Layer 2 of a small transformer language model trained on English Wikipedia (16 layers, counted from 0, width 96). Numbers have three digits each and are written without spaces.
A neuron's activation on a vector x is ReLU(weights . x + bias), where the dot is the dot product.

Input weights of the MLP neurons that the questions are about. A number n stands for (n - 500) times 0.0016.
n11 (bias 0.010): 599577717471330786462538500147329543532422841444743293695421473614623646463687471710710655315560583495225295344725705491470570525379647579454395618430368336522586174435572551431504666425429372541881417671346249285637531459510450441380690278083522666332697359489421551453388784244542713544
n15 (bias -0.056): 602426524475564592405500471566462539470640583591562498580456567471546386550440448383464447610540516637437463487696500492539455534453571606533547579460533565510494532444527439580494485546585498368494462615478363464423490520607496490421532432512589401448612532418436500512345551440404516462
n21 (bias -0.024): 249601539509491355613252671506578470619474589464425500494411639455623441462430350673559374560304526465640591710429431594264583541451452518549497538683482462511633542379390574306423425452449424497523630518438627676548489354661312489463570566543335409478448685702535532422544626526461407513
n30 (bias -0.055): 572432562454530559496571532513454588466491536566377469484509513489455419471355521465547519620502575643447519423542463498528490574544481515502597536500533494459557554540617430455425425462579524445551592427488560539489405572594437635500461432419538414474522457434482540470487459628359541419
n62 (bias -0.063): 519498514468519513531411595485550480525502477564401520508495469409472448581526447584452521574463609345495502550487607525565512541363566509545554548411528615486493428524566466496429477378517562480616517441420475445565538652624488668523431452536538542515540495513475381459420498553437450494
n75 (bias -0.054): 513484635599588451397461519657453543477454509572453472530604481476538540529450528477500373500313439680336459447517489525555393417369462582519525535470459455471469496462456436529457484628571546462571480625579483498579486493647452420343479401463633535522599410558393477476348511488481459594
n85 (bias -0.041): 239504417418352432491168500333544785341648428346669660535304516524734495427323663369500286220495639537575381517294378283380660579513229643573400737581458535576650447519601273850552432329393442645726252519807323477684557658639345663313465490567208796254389562718306551429407746774721618638
n87 (bias -0.020): 640546701524414483527456632517497524649503602464540597724450549487387327698517384540534755461695497324434527475457587520432536395309380425225377561473470677755600437714517267366392583650560440504453500463544780550440644659578422615425397552500262459475475422567322399457543487513400550329
n93 (bias 0.029): 567478433796247724680419496471454524535449541408415733286396582784474279492234521540594592419420536704668496451472613350539731462504458603554301442690754483404601718766451275405522375539584273624458421634412290380762583583441709342430534471414357423489357277433445344476607278504713609450
n101 (bias -0.023): 495143413486401471570795645610471733623652765565483693300547691543474578445610428575645682860478282569453381570327265662344545817549300620281578546538283226347505385286548490597422353762464434283535665035290528640457544220589540486567460569423132711612561420673352606212677505757401614539
n106 (bias -0.049): 573467481448562614399487432555525509406631554593524551476422600513453451557469444517612477695548581626547479602674580509434570490513520605493533527463474510493397521511492454520433521514482493426474483504545407541476477427522430595517514445590485400488532484389509546449476540398442534431
n116 (bias -0.060): 559509443540576533429509525462473479491414477410579684440509540481409483584498517526531441512613454498476521433411545456452572496488539493527498628406543561440428505430551394443414529695454589523530544487465518444466442500492482579401395410542532576533414425522500436472347515452435552442
n132 (bias -0.023): 500525310496244541366584656508479412466756593684547338475366420496444631612641678559249505311583628840641364481366574780382694488357582585508584653445413131504577589742572377190620143669676604491507639420522613606429478551546584424415412558452514609500325385350329598520535452508591520508
n137 (bias -0.007): 688641238351468711525534367322353412359475142479827625487467505517359357476589406438317514762485443512595699423857639545642482684428476611456443561294521496719266535307322572676711600647377410569382272433614632645458586577553442636504496653241318432504545371742648294467673462428412437295
n144 (bias -0.022): 541572470505608584542479528493469484478475538417386526401555584474533620600394491384522503460500605452288328557588531491493339346414452580469570424463624658436545413401387438484461536704500437543485625397596555493547617593588609536311498527415596476536540465475463452519472535493556577464
n169 (bias -0.021): 519425492779773448437555679302580642535371551577177527331238408651317604367537449211436479147760531460482302640459741433495485204634457705223835680411655519431636415581537559438487679602647752251496491518441374541532509234754505517204389771426495171362608654532589539505576418639696623548
n192 (bias -0.008): 613409554537659593788154722344449791168390426491450451457433388468416523474674592460466305328547575830589715644540355571250318614384376509552513452334378438328945593362500142496583411394496314376797263169672674549410728715590500651546337415601396547591616318559593578527620536427586636406
n201 (bias -0.033): 540747563438428598227358746759409558577444796251542587735640367389482536533523446413465535569331444422387315566360361657435346544522327650625777507780611456554622379647330525366598358594500425513468347331214696564557393488633630474585622496477601511476725464351391504458406665551382381619
n208 (bias -0.029): 571463547531439512537476506490511512525550552586506530457439628433436461526459419492467444558407550550583474577600530440549471452429473602553521480500485640417449579470528462560412403591434601498556502468463482556539436408613422420498475365474463453474471506520513495425465520438475505431
n214 (bias -0.058): 420608462572469563548394641471495531538532478504534474509478505476361591517438462385549480437505466498450622473574489569463419344640543597587633538472579551473644471476544549536496457621490442476543408359645425461469514576465328481447409388491485517486516383554560474754494500542408524518
n247 (bias -0.045): 629449507481443537400585473547552647489540588600409520573485534551427407484462610474533536664537566576487453562468618494446599541493482548543522451609459589432498559520483426431459498560574516439477560513526434561545425506449468462384450430382549447430634523438562526479518491516409560443
n258 (bias -0.019): 604622546586511551306542626457591411452654590466704412671295509531575350247617582496607417431531113500811469613652393504296663588595525830404537367575534415606485532383279533377658500561699543542295587635525541432435643388621480562640463464302430344553636686505436434427394646343596584216
n261 (bias -0.033): 550556536688234590805333433332495482306500424457717591607309480702729278538833625374728684593668526538730363543491759504351421573646422509301521762460426518558745308272256500474524319561769426194389626416414534439382349160574509626371709537438600500424406234531534411404638443600404649468
n263 (bias -0.075): 652495544515496554528422424596488570500664500457507487257474568568424518480469458472439423560350620564513479583594457452414476496486521548578549518413564430434447657478481474548510414482470406428519457511588494504441433580456410567471466488521437495457484447484502466530457559516477568537
n279 (bias -0.018): 589475513476467578507476571517404693355450378399541745776378519558458472467441378337319621467356376557449801576316500517544369719568577581384477675677582428448546407449354397547484472365532516575455800390203780371514548585489634428316515336510366409465691519439584478466567500686387483529
n285 (bias -0.037): 482587450609456407405400484454432577540586431446521610518548496396523465487510473452589592484531535447494523562437586568434446533512549524448520484524545415502569528616466422595443446440470454420625483457592554602584367460642530416527524439401407459447492523562447434434517502561530472539
n299 (bias -0.006): 293440609513558554469518447500514438547285617448257482808330455323389768722348464330455750351423651633535380241483377396523645408722620461411585619505271444755576324474473312547508150795512743818574310509519418417588430628435635420379393619053687550613557434495617816720253509525474645417
n333 (bias -0.024): 384565497682683647365532559619463579379448569373447461515429311471587467309475391518454516322525451448394709750326619595367432624636497650479479662500568187466428560500612557661500463184601564414329592242465606528446700488733625350482583440387529483569496266462454331446423686653229518481
n343 (bias -0.069): 585414517506490587477465500537469505509574489443415530465531530450438416491411506497564488553558591480503530556565453503438542648497556597479495530455563493521514538468545436469454459396555512454512578415500409453480433425467389566482407516486466561500500490483488446487539506551444620474
n357 (bias -0.039): 538537448615569479636253469329625355446488340603633452351568306266598479601280463608328623602715457441591687594516417429662440761672621642205364799546271347576585489377378444590415654449637598619602554540365243385713481405483406542218543571345376447559220414581449444231698468584368689450
n374 (bias -0.015): 653571492671520531269413359544544552620668294279733363509249510448701327634648491675652261340510441575253609753351375534404354387410508765189695458465659518561454400470609403534302469363553605429714420764724729607220781523532701430474669410583342381476689367536428315461420457644732340563
n375 (bias 0.019): 552672575303474676370690608577212382634254615447500375371384328423202435439422596487325475357610311666478336500638626875849357227415475689496548769665585305521448529597587370417591370438474407598766296608793425464478697670538714479450567458701629731599649513346324220617203707440599356481

Each question shows a token from some text and the vector x that enters the MLP there. A number n stands for (n - 500) times 0.007.

" New": 500441432540478659555532404593675640541670456363395605810532550255491633540498504612576301472552688563593545419569539583576441544453633499508278370659356266394293763583451480486499580457565507376468512513397568505353292455413498617376564574704568729431586589591273512440310171561300337508
The neuron with the highest activation: n132

" by": 649271464669414688532489379341583502649530610489323741754443708360378458339408526595473525404434641529482493589634432610524385493448683605610431429506302355470436553497522680640526675601563550485491477421324579465422300508461577652349674509500593509387635629688475194576295171492413481497
The neuron with the highest activation: n279

"\"": 528490503508420635472563312427574560729504574512356709700515601469410466397448534640402271382528614519532510445672241738475364502431542513595325371535256451381377708496544475516496772693551508530468561388387634439474333544501422740269547472411677514393645565698411304615273298608445606588
The neuron with the highest activation: n75

"ap": 643422571322510639635410304559504587417455665592172635635587573549456523413318589675594448268693540614532418654591510455643251405576449513529134408493456538488344644568504410478601635460627533356509437478478639475340312488437479586367680644507552686379639638440445438588275253635422389654
The most active neuron and its activation: n375, at about 2.2

" not": 440390456534559725496415327375571463568623528431320610684698651269394402438554581606515432357598618440627468527665522439564368590474640521610274426476331407523357698649537426487444544532703477488629460427498654310614429537527486753198461457456655572359620653528357242578408315611317365543
Which three neurons fire most, strongest first? n62, n343, n357

" It": 426425633472523633616474284427602651604686517517349646664513669472471526264533573715381351502674576550534433451534452586470413410499694649366357425474220485566250530616550722579572443534546570316448527528314644437510261415419503660415542442650434629281766541501303358560307348529390594625
The most active neuron and its activation: n101, at about 1.7

" (": 377515648555514577641378117380674496671571511635376726669578736513466451463487692445512410400610692595448517456598298525468513426413525653543366396621417312412395565733594564595422605467486605400434556443377662477322341511444519618403545555482584504337526634455346404688302183599331501447
Which three neurons fire most, strongest first? n30, n15, n247

"ing": 387262607597530602504565265422519652399648539652407763574410585455506554412539428661495407302544579684586519481636428629619479454546524584650201375582324450542456550633485457554490799499646534383407450312451554386399241546333606726215676516449481571391566570538378503545352281569232541628
The neuron with the highest activation: n279

" —": 385424534587580619605485371364708547667646512548325577764502632507372368388520554656520416362449624615590446433506346578483453414373620640520289374635380352381377801435512554513347723639654475343419434469416721346554206539472448662447582603637646494385533636566430338557317387544297408653
The most active neuron and its activation: n21, at about 1.4

" Al": 383341502448503626565444311412594566526600563482431758663503615456437667379546519496434331403678761505504416625630437370577424493327582529448368390596211351479539721716564561609510687472653641306524440450333542413409305476499500463372569664574424754477832539574527438447400229487355452405
The neuron with the highest activation: n169

" d": 562454507475625661758284289409450566529621696581388616630666706538520475215331534533554310469594614521390466548551399459596403477408601519483340266506432493477518605651466621488522917540539470423360432296520617492465373433416500666358751516465650509410727674428375311455370260485439559557
Which three neurons fire most, strongest first? n144, n15, n247

" V": 468453546500496733625402248437621509531612556515333634706590584481451547417483457584330216376651638578477616687563416382427353363518659644392425214500293429574399676559598482588448709599572551491506427455398534426391309455448425732463745495490602626400804591514453302547285319563443584435
Which three neurons fire most, strongest first? n374, n15, n106

"-": 464274709427517699628350272425514510605642676574354587638497629477461426493406556654596338420686679567462463531500315520555461393459599582535413482486370214426560596651641618601427687584433568431421476399444654572458190482530584569385697482603584575382592606476396310563275180614299504455
The two highest activations, in order: n30, n15

"x": 518351700443466596581368152489623536386541549591399667719577695502367392382523574618489346318665578482424446540602403429698363557425506366583399386467338388589348721569506478533640749574671571366588535420527545473499378450418402522241786450412550583387630577512522472661324212758331470464
The two highest activations, in order: n247, n15

"clud": 493333542516475677495404493364509523613529564564289560772377796372390489523561609586552322351530782519633471560596371443532452556463524602775229454375352370550400611601585626444518617501507444601445541409506640405407483493567466589266627472537634608246705656462335269609296337530345467502
The most active neuron and its activation: n11, at about 1.9

" pro": 361400491419526627628476276534572604593475629556488752579514723550393393341450537604571525437600694510407442543662540481645263391413564564540391517561395202510437625522571542453457738453557770303442305414311547410420259391468424547592752556452608649502600689468423312687506289441250415580
Which three neurons fire most, strongest first? n11, n15, n106

" l": 369394465581578733776479377361541606563743702605479717601490625441491367318624467576452287437579614555472540532789390440560448539437494514519267396600316368425396639732554536378516656638637607422511405306525610383386328470364460549475731407465678529464726538389312366543329331521351412472
The neuron with the highest activation: n15

"i": 578392515549442512676485207405650522619424578600439777653495644244390484445363553603422307248698615530492546581569375451447341426522535412700453480443276485492357725626635250573503789512676447423508455443549612459487239525613552641365715467592593466410667578640460268555461382465319372541
The most active neuron and its activation: n192, at about 1.4

" also": 402478562529494703472437377307606381623650476451355670706604695278421512501407567661531477394545636583635574521552377481598295505492696398623273584601284332494292584565532336635639553626587555561520499487500545350600356493487349751350606520446625417294664611554450311552320283344395429557
The most active neuron and its activation: n299, at about 2.9

" an": 489553627517447565389228174366568656700606639509533786640528507399378526277651542596585283367576630514606582599538500542604278523408658636564398342455354301577489658592455447548534686569603595394569531341466512561387283472409507587295545515520692629364611619456329405531363232491351442500
The two highest activations, in order: n285, n15

"oll": 420393614569563780519551315510582579460844540506426592626522483479417524332502477549422321523541630413655386554598462439651250449556418529532188439588295567461392636663502520397562668576768556401366465335604643463339442407507548656493605426395448484537677641537378505545194204558386577528
The most active neuron and its activation: n258, at about 1.8

" le": 521439420495491565653430237383581518716742556612390681583521652380456520368451445633557342455633621380478533571589541480437389610484496575635297451567345389396327624557595514393496743600621528404600557313561690258435294493613497704503576498383787587519642516600356207544455232504316424426
The neuron with the highest activation: n62

"ou": 563397500382640554386639341499570515584652456508441736578582700373404663402366552596537361429608592606608508633542364502564392407523445602551484447430198438496401733722515367493540542453626607355283383487376657446464287514421489685367674543556433641470527818582376325586319224435414462510
The neuron with the highest activation: n106

" was": 350557545515464675480349452387589499688637505650383709721541760411386500333510566532517372301613549528623607510749423629566290543444786583455360388474283379467492589639593662600496645590536541349444373390495499401461371433388456668333634482447554454290550574471493394733367316482146472548
The two highest activations, in order: n214, n15

"ir": 476397641434594647556484336597534657558565519525375683672458690524391527448404541783638331389573683559436403287636368387614295584421563588584284300373231306577453788650384441515654558478628598368448523499620549505421339448547642402356715535556468717394615563496296435513443410476303316467
The neuron with the highest activation: n75

" 4": 521372466597472472586435303419780542607552543572319733704669669366357433489454462572401320325679677515472427682584310577522436470465537519686474343540350366511363756574652340639553697675553556503383469322430643394525286488465490621390575521596670551510571479575368259421423284571362354538
The neuron with the highest activation: n208

" a": 538465551453604653353364247299585530571524563533500722596465679416419531399511521593556241407555591481525617547584341645639365368403654673530285368549382273563314552659490613444537700680621563280621431371466603584519283497423550663352633535410594622302605773352454430548475255519278541412
The neuron with the highest activation: n137

" 201": 432361559479530645528543396469645592662623517610336679732595690357317339480556556427486271510562630443588436617546395538477253340406610491633256335575261437547329714591502640693469624703507517474360608407508688479479266413439591620348531583501699588550509571504403267580386321568263454501
The neuron with the highest activation: n247

"ic": 438443578440516703467469273457447443502641542827483548747499574577324437556421603671539302284581659600509431584539474416629425447449533594680206321559378469448439640612414445499700690401698597290481565348668634452400306464400595685348719504476340559288649489565418420528404279570298464466
The most active neuron and its activation: n247, at about 1.7

"et": 554503704507407685463327215473644508605461521515342588588595664584357421277469575749376278393625590530630581396688431387587496391504460475607359408323282368533373723641517524533613622494756575389439357398426609586419310474532553653256630647511532573366624611362379499596270521503339649553
The two highest activations, in order: n263, n15

"20": 531462542445544610648513248644663566654572565534329614777566716349318394544450475557473299390731542477596386616547256555494314506519486512709341408448340462606295655535552400531595688610523487553508546321605599473498278455549569571351501590483756482501530472580304191544418256555291514529
The neuron with the highest activation: n87

"ound": 512446617649500607457516316588603485399558525533268622673495679398456571341564557667545424390600612613544425594583343492675314359454547513616231295672266463521341690634657565590531656523611614232508394431416596403304385477458421631296598502504466569355682526560252628523448363619330407676
The neuron with the highest activation: n75

" D": 572440539417504656695428296404568585565674613482327632721647690431478542301382501497419178420652615589355438554587366473510358427453619577411382333604306517401480609614433547618476850568501438487353515400427631514484269497528563717378696587436640605480759542495460314431328252550465567525
The most active neuron and its activation: n144, at about 2.1

"al": 485413450384544688524377273546504491546588575662474788759536592454463636510530461746503372269614570637544426650601342484680481492415383540612344275586356384566353805488538408575518748474596538264496533382558576442448334504438557464268755450506436656420689573323339471502430304514227434494
Which three neurons fire most, strongest first? n15, n106, n247

"ly": 405296588605433574478481423458555486629649501487392675523532608461351472413521578789562363397609784630682485530518280594663417542557599677419237391429247374586362589639624432596491677592681453425555416359509512376465369567660467666295528565470623481345574584557340358578334293357335462552
The most active neuron and its activation: n357, at about 1.6

"if": 561281537429544640471477176481614486622637460644311711613553520408505435412477581688539446265469698520591684481546590357652418414520437495576414323645365462515388796529500446498670758423596531387408372460508567423434258588501353528250671512622547685362576555440539226663342343637381505501
The most active neuron and its activation: n247, at about 1.3

"at": 579378539472390685551510394387505721488537560564367686610632628475425375341492583821373368318699587466574518496617464466555370476343557610612350382471280511432338540662552490598707723413700587491377456530575530587368218437475494540251692432640396633426635620444454396574302233494347525614
Which three neurons fire most, strongest first? n247, n15, n343

" is": 374542570554460715618365327354573486603603532710419607706499611330375401435485563576529505322658556657633626597583467653512372472493689591520392325525304462491411546638640652551518618561527616365536320342597478403318323494402398587280565509506611438271651681507472337727309253448287515518
The neuron with the highest activation: n214

" \"": 409419521563491692552422259347598544747555683504451695584506528572419284346511594528424353260577640572503397499518370561523558510374628600604293372545382363476442665675505677537399603518503528435451506444314685528388451674421449678296588528359603560306666697599379444672249153587435582574
The most active neuron and its activation: n93, at about 1.7

" be": 325461516639475625522267459291515542579715594548468576585538582287302548351483529535532368418568628512525667357588428625672300559451685611587392399444311330562577682615548674521448669601682483315429482438540643351367437433421371662445666514493536595374634667358420423780353295444200565478
The most active neuron and its activation: n214, at about 2.5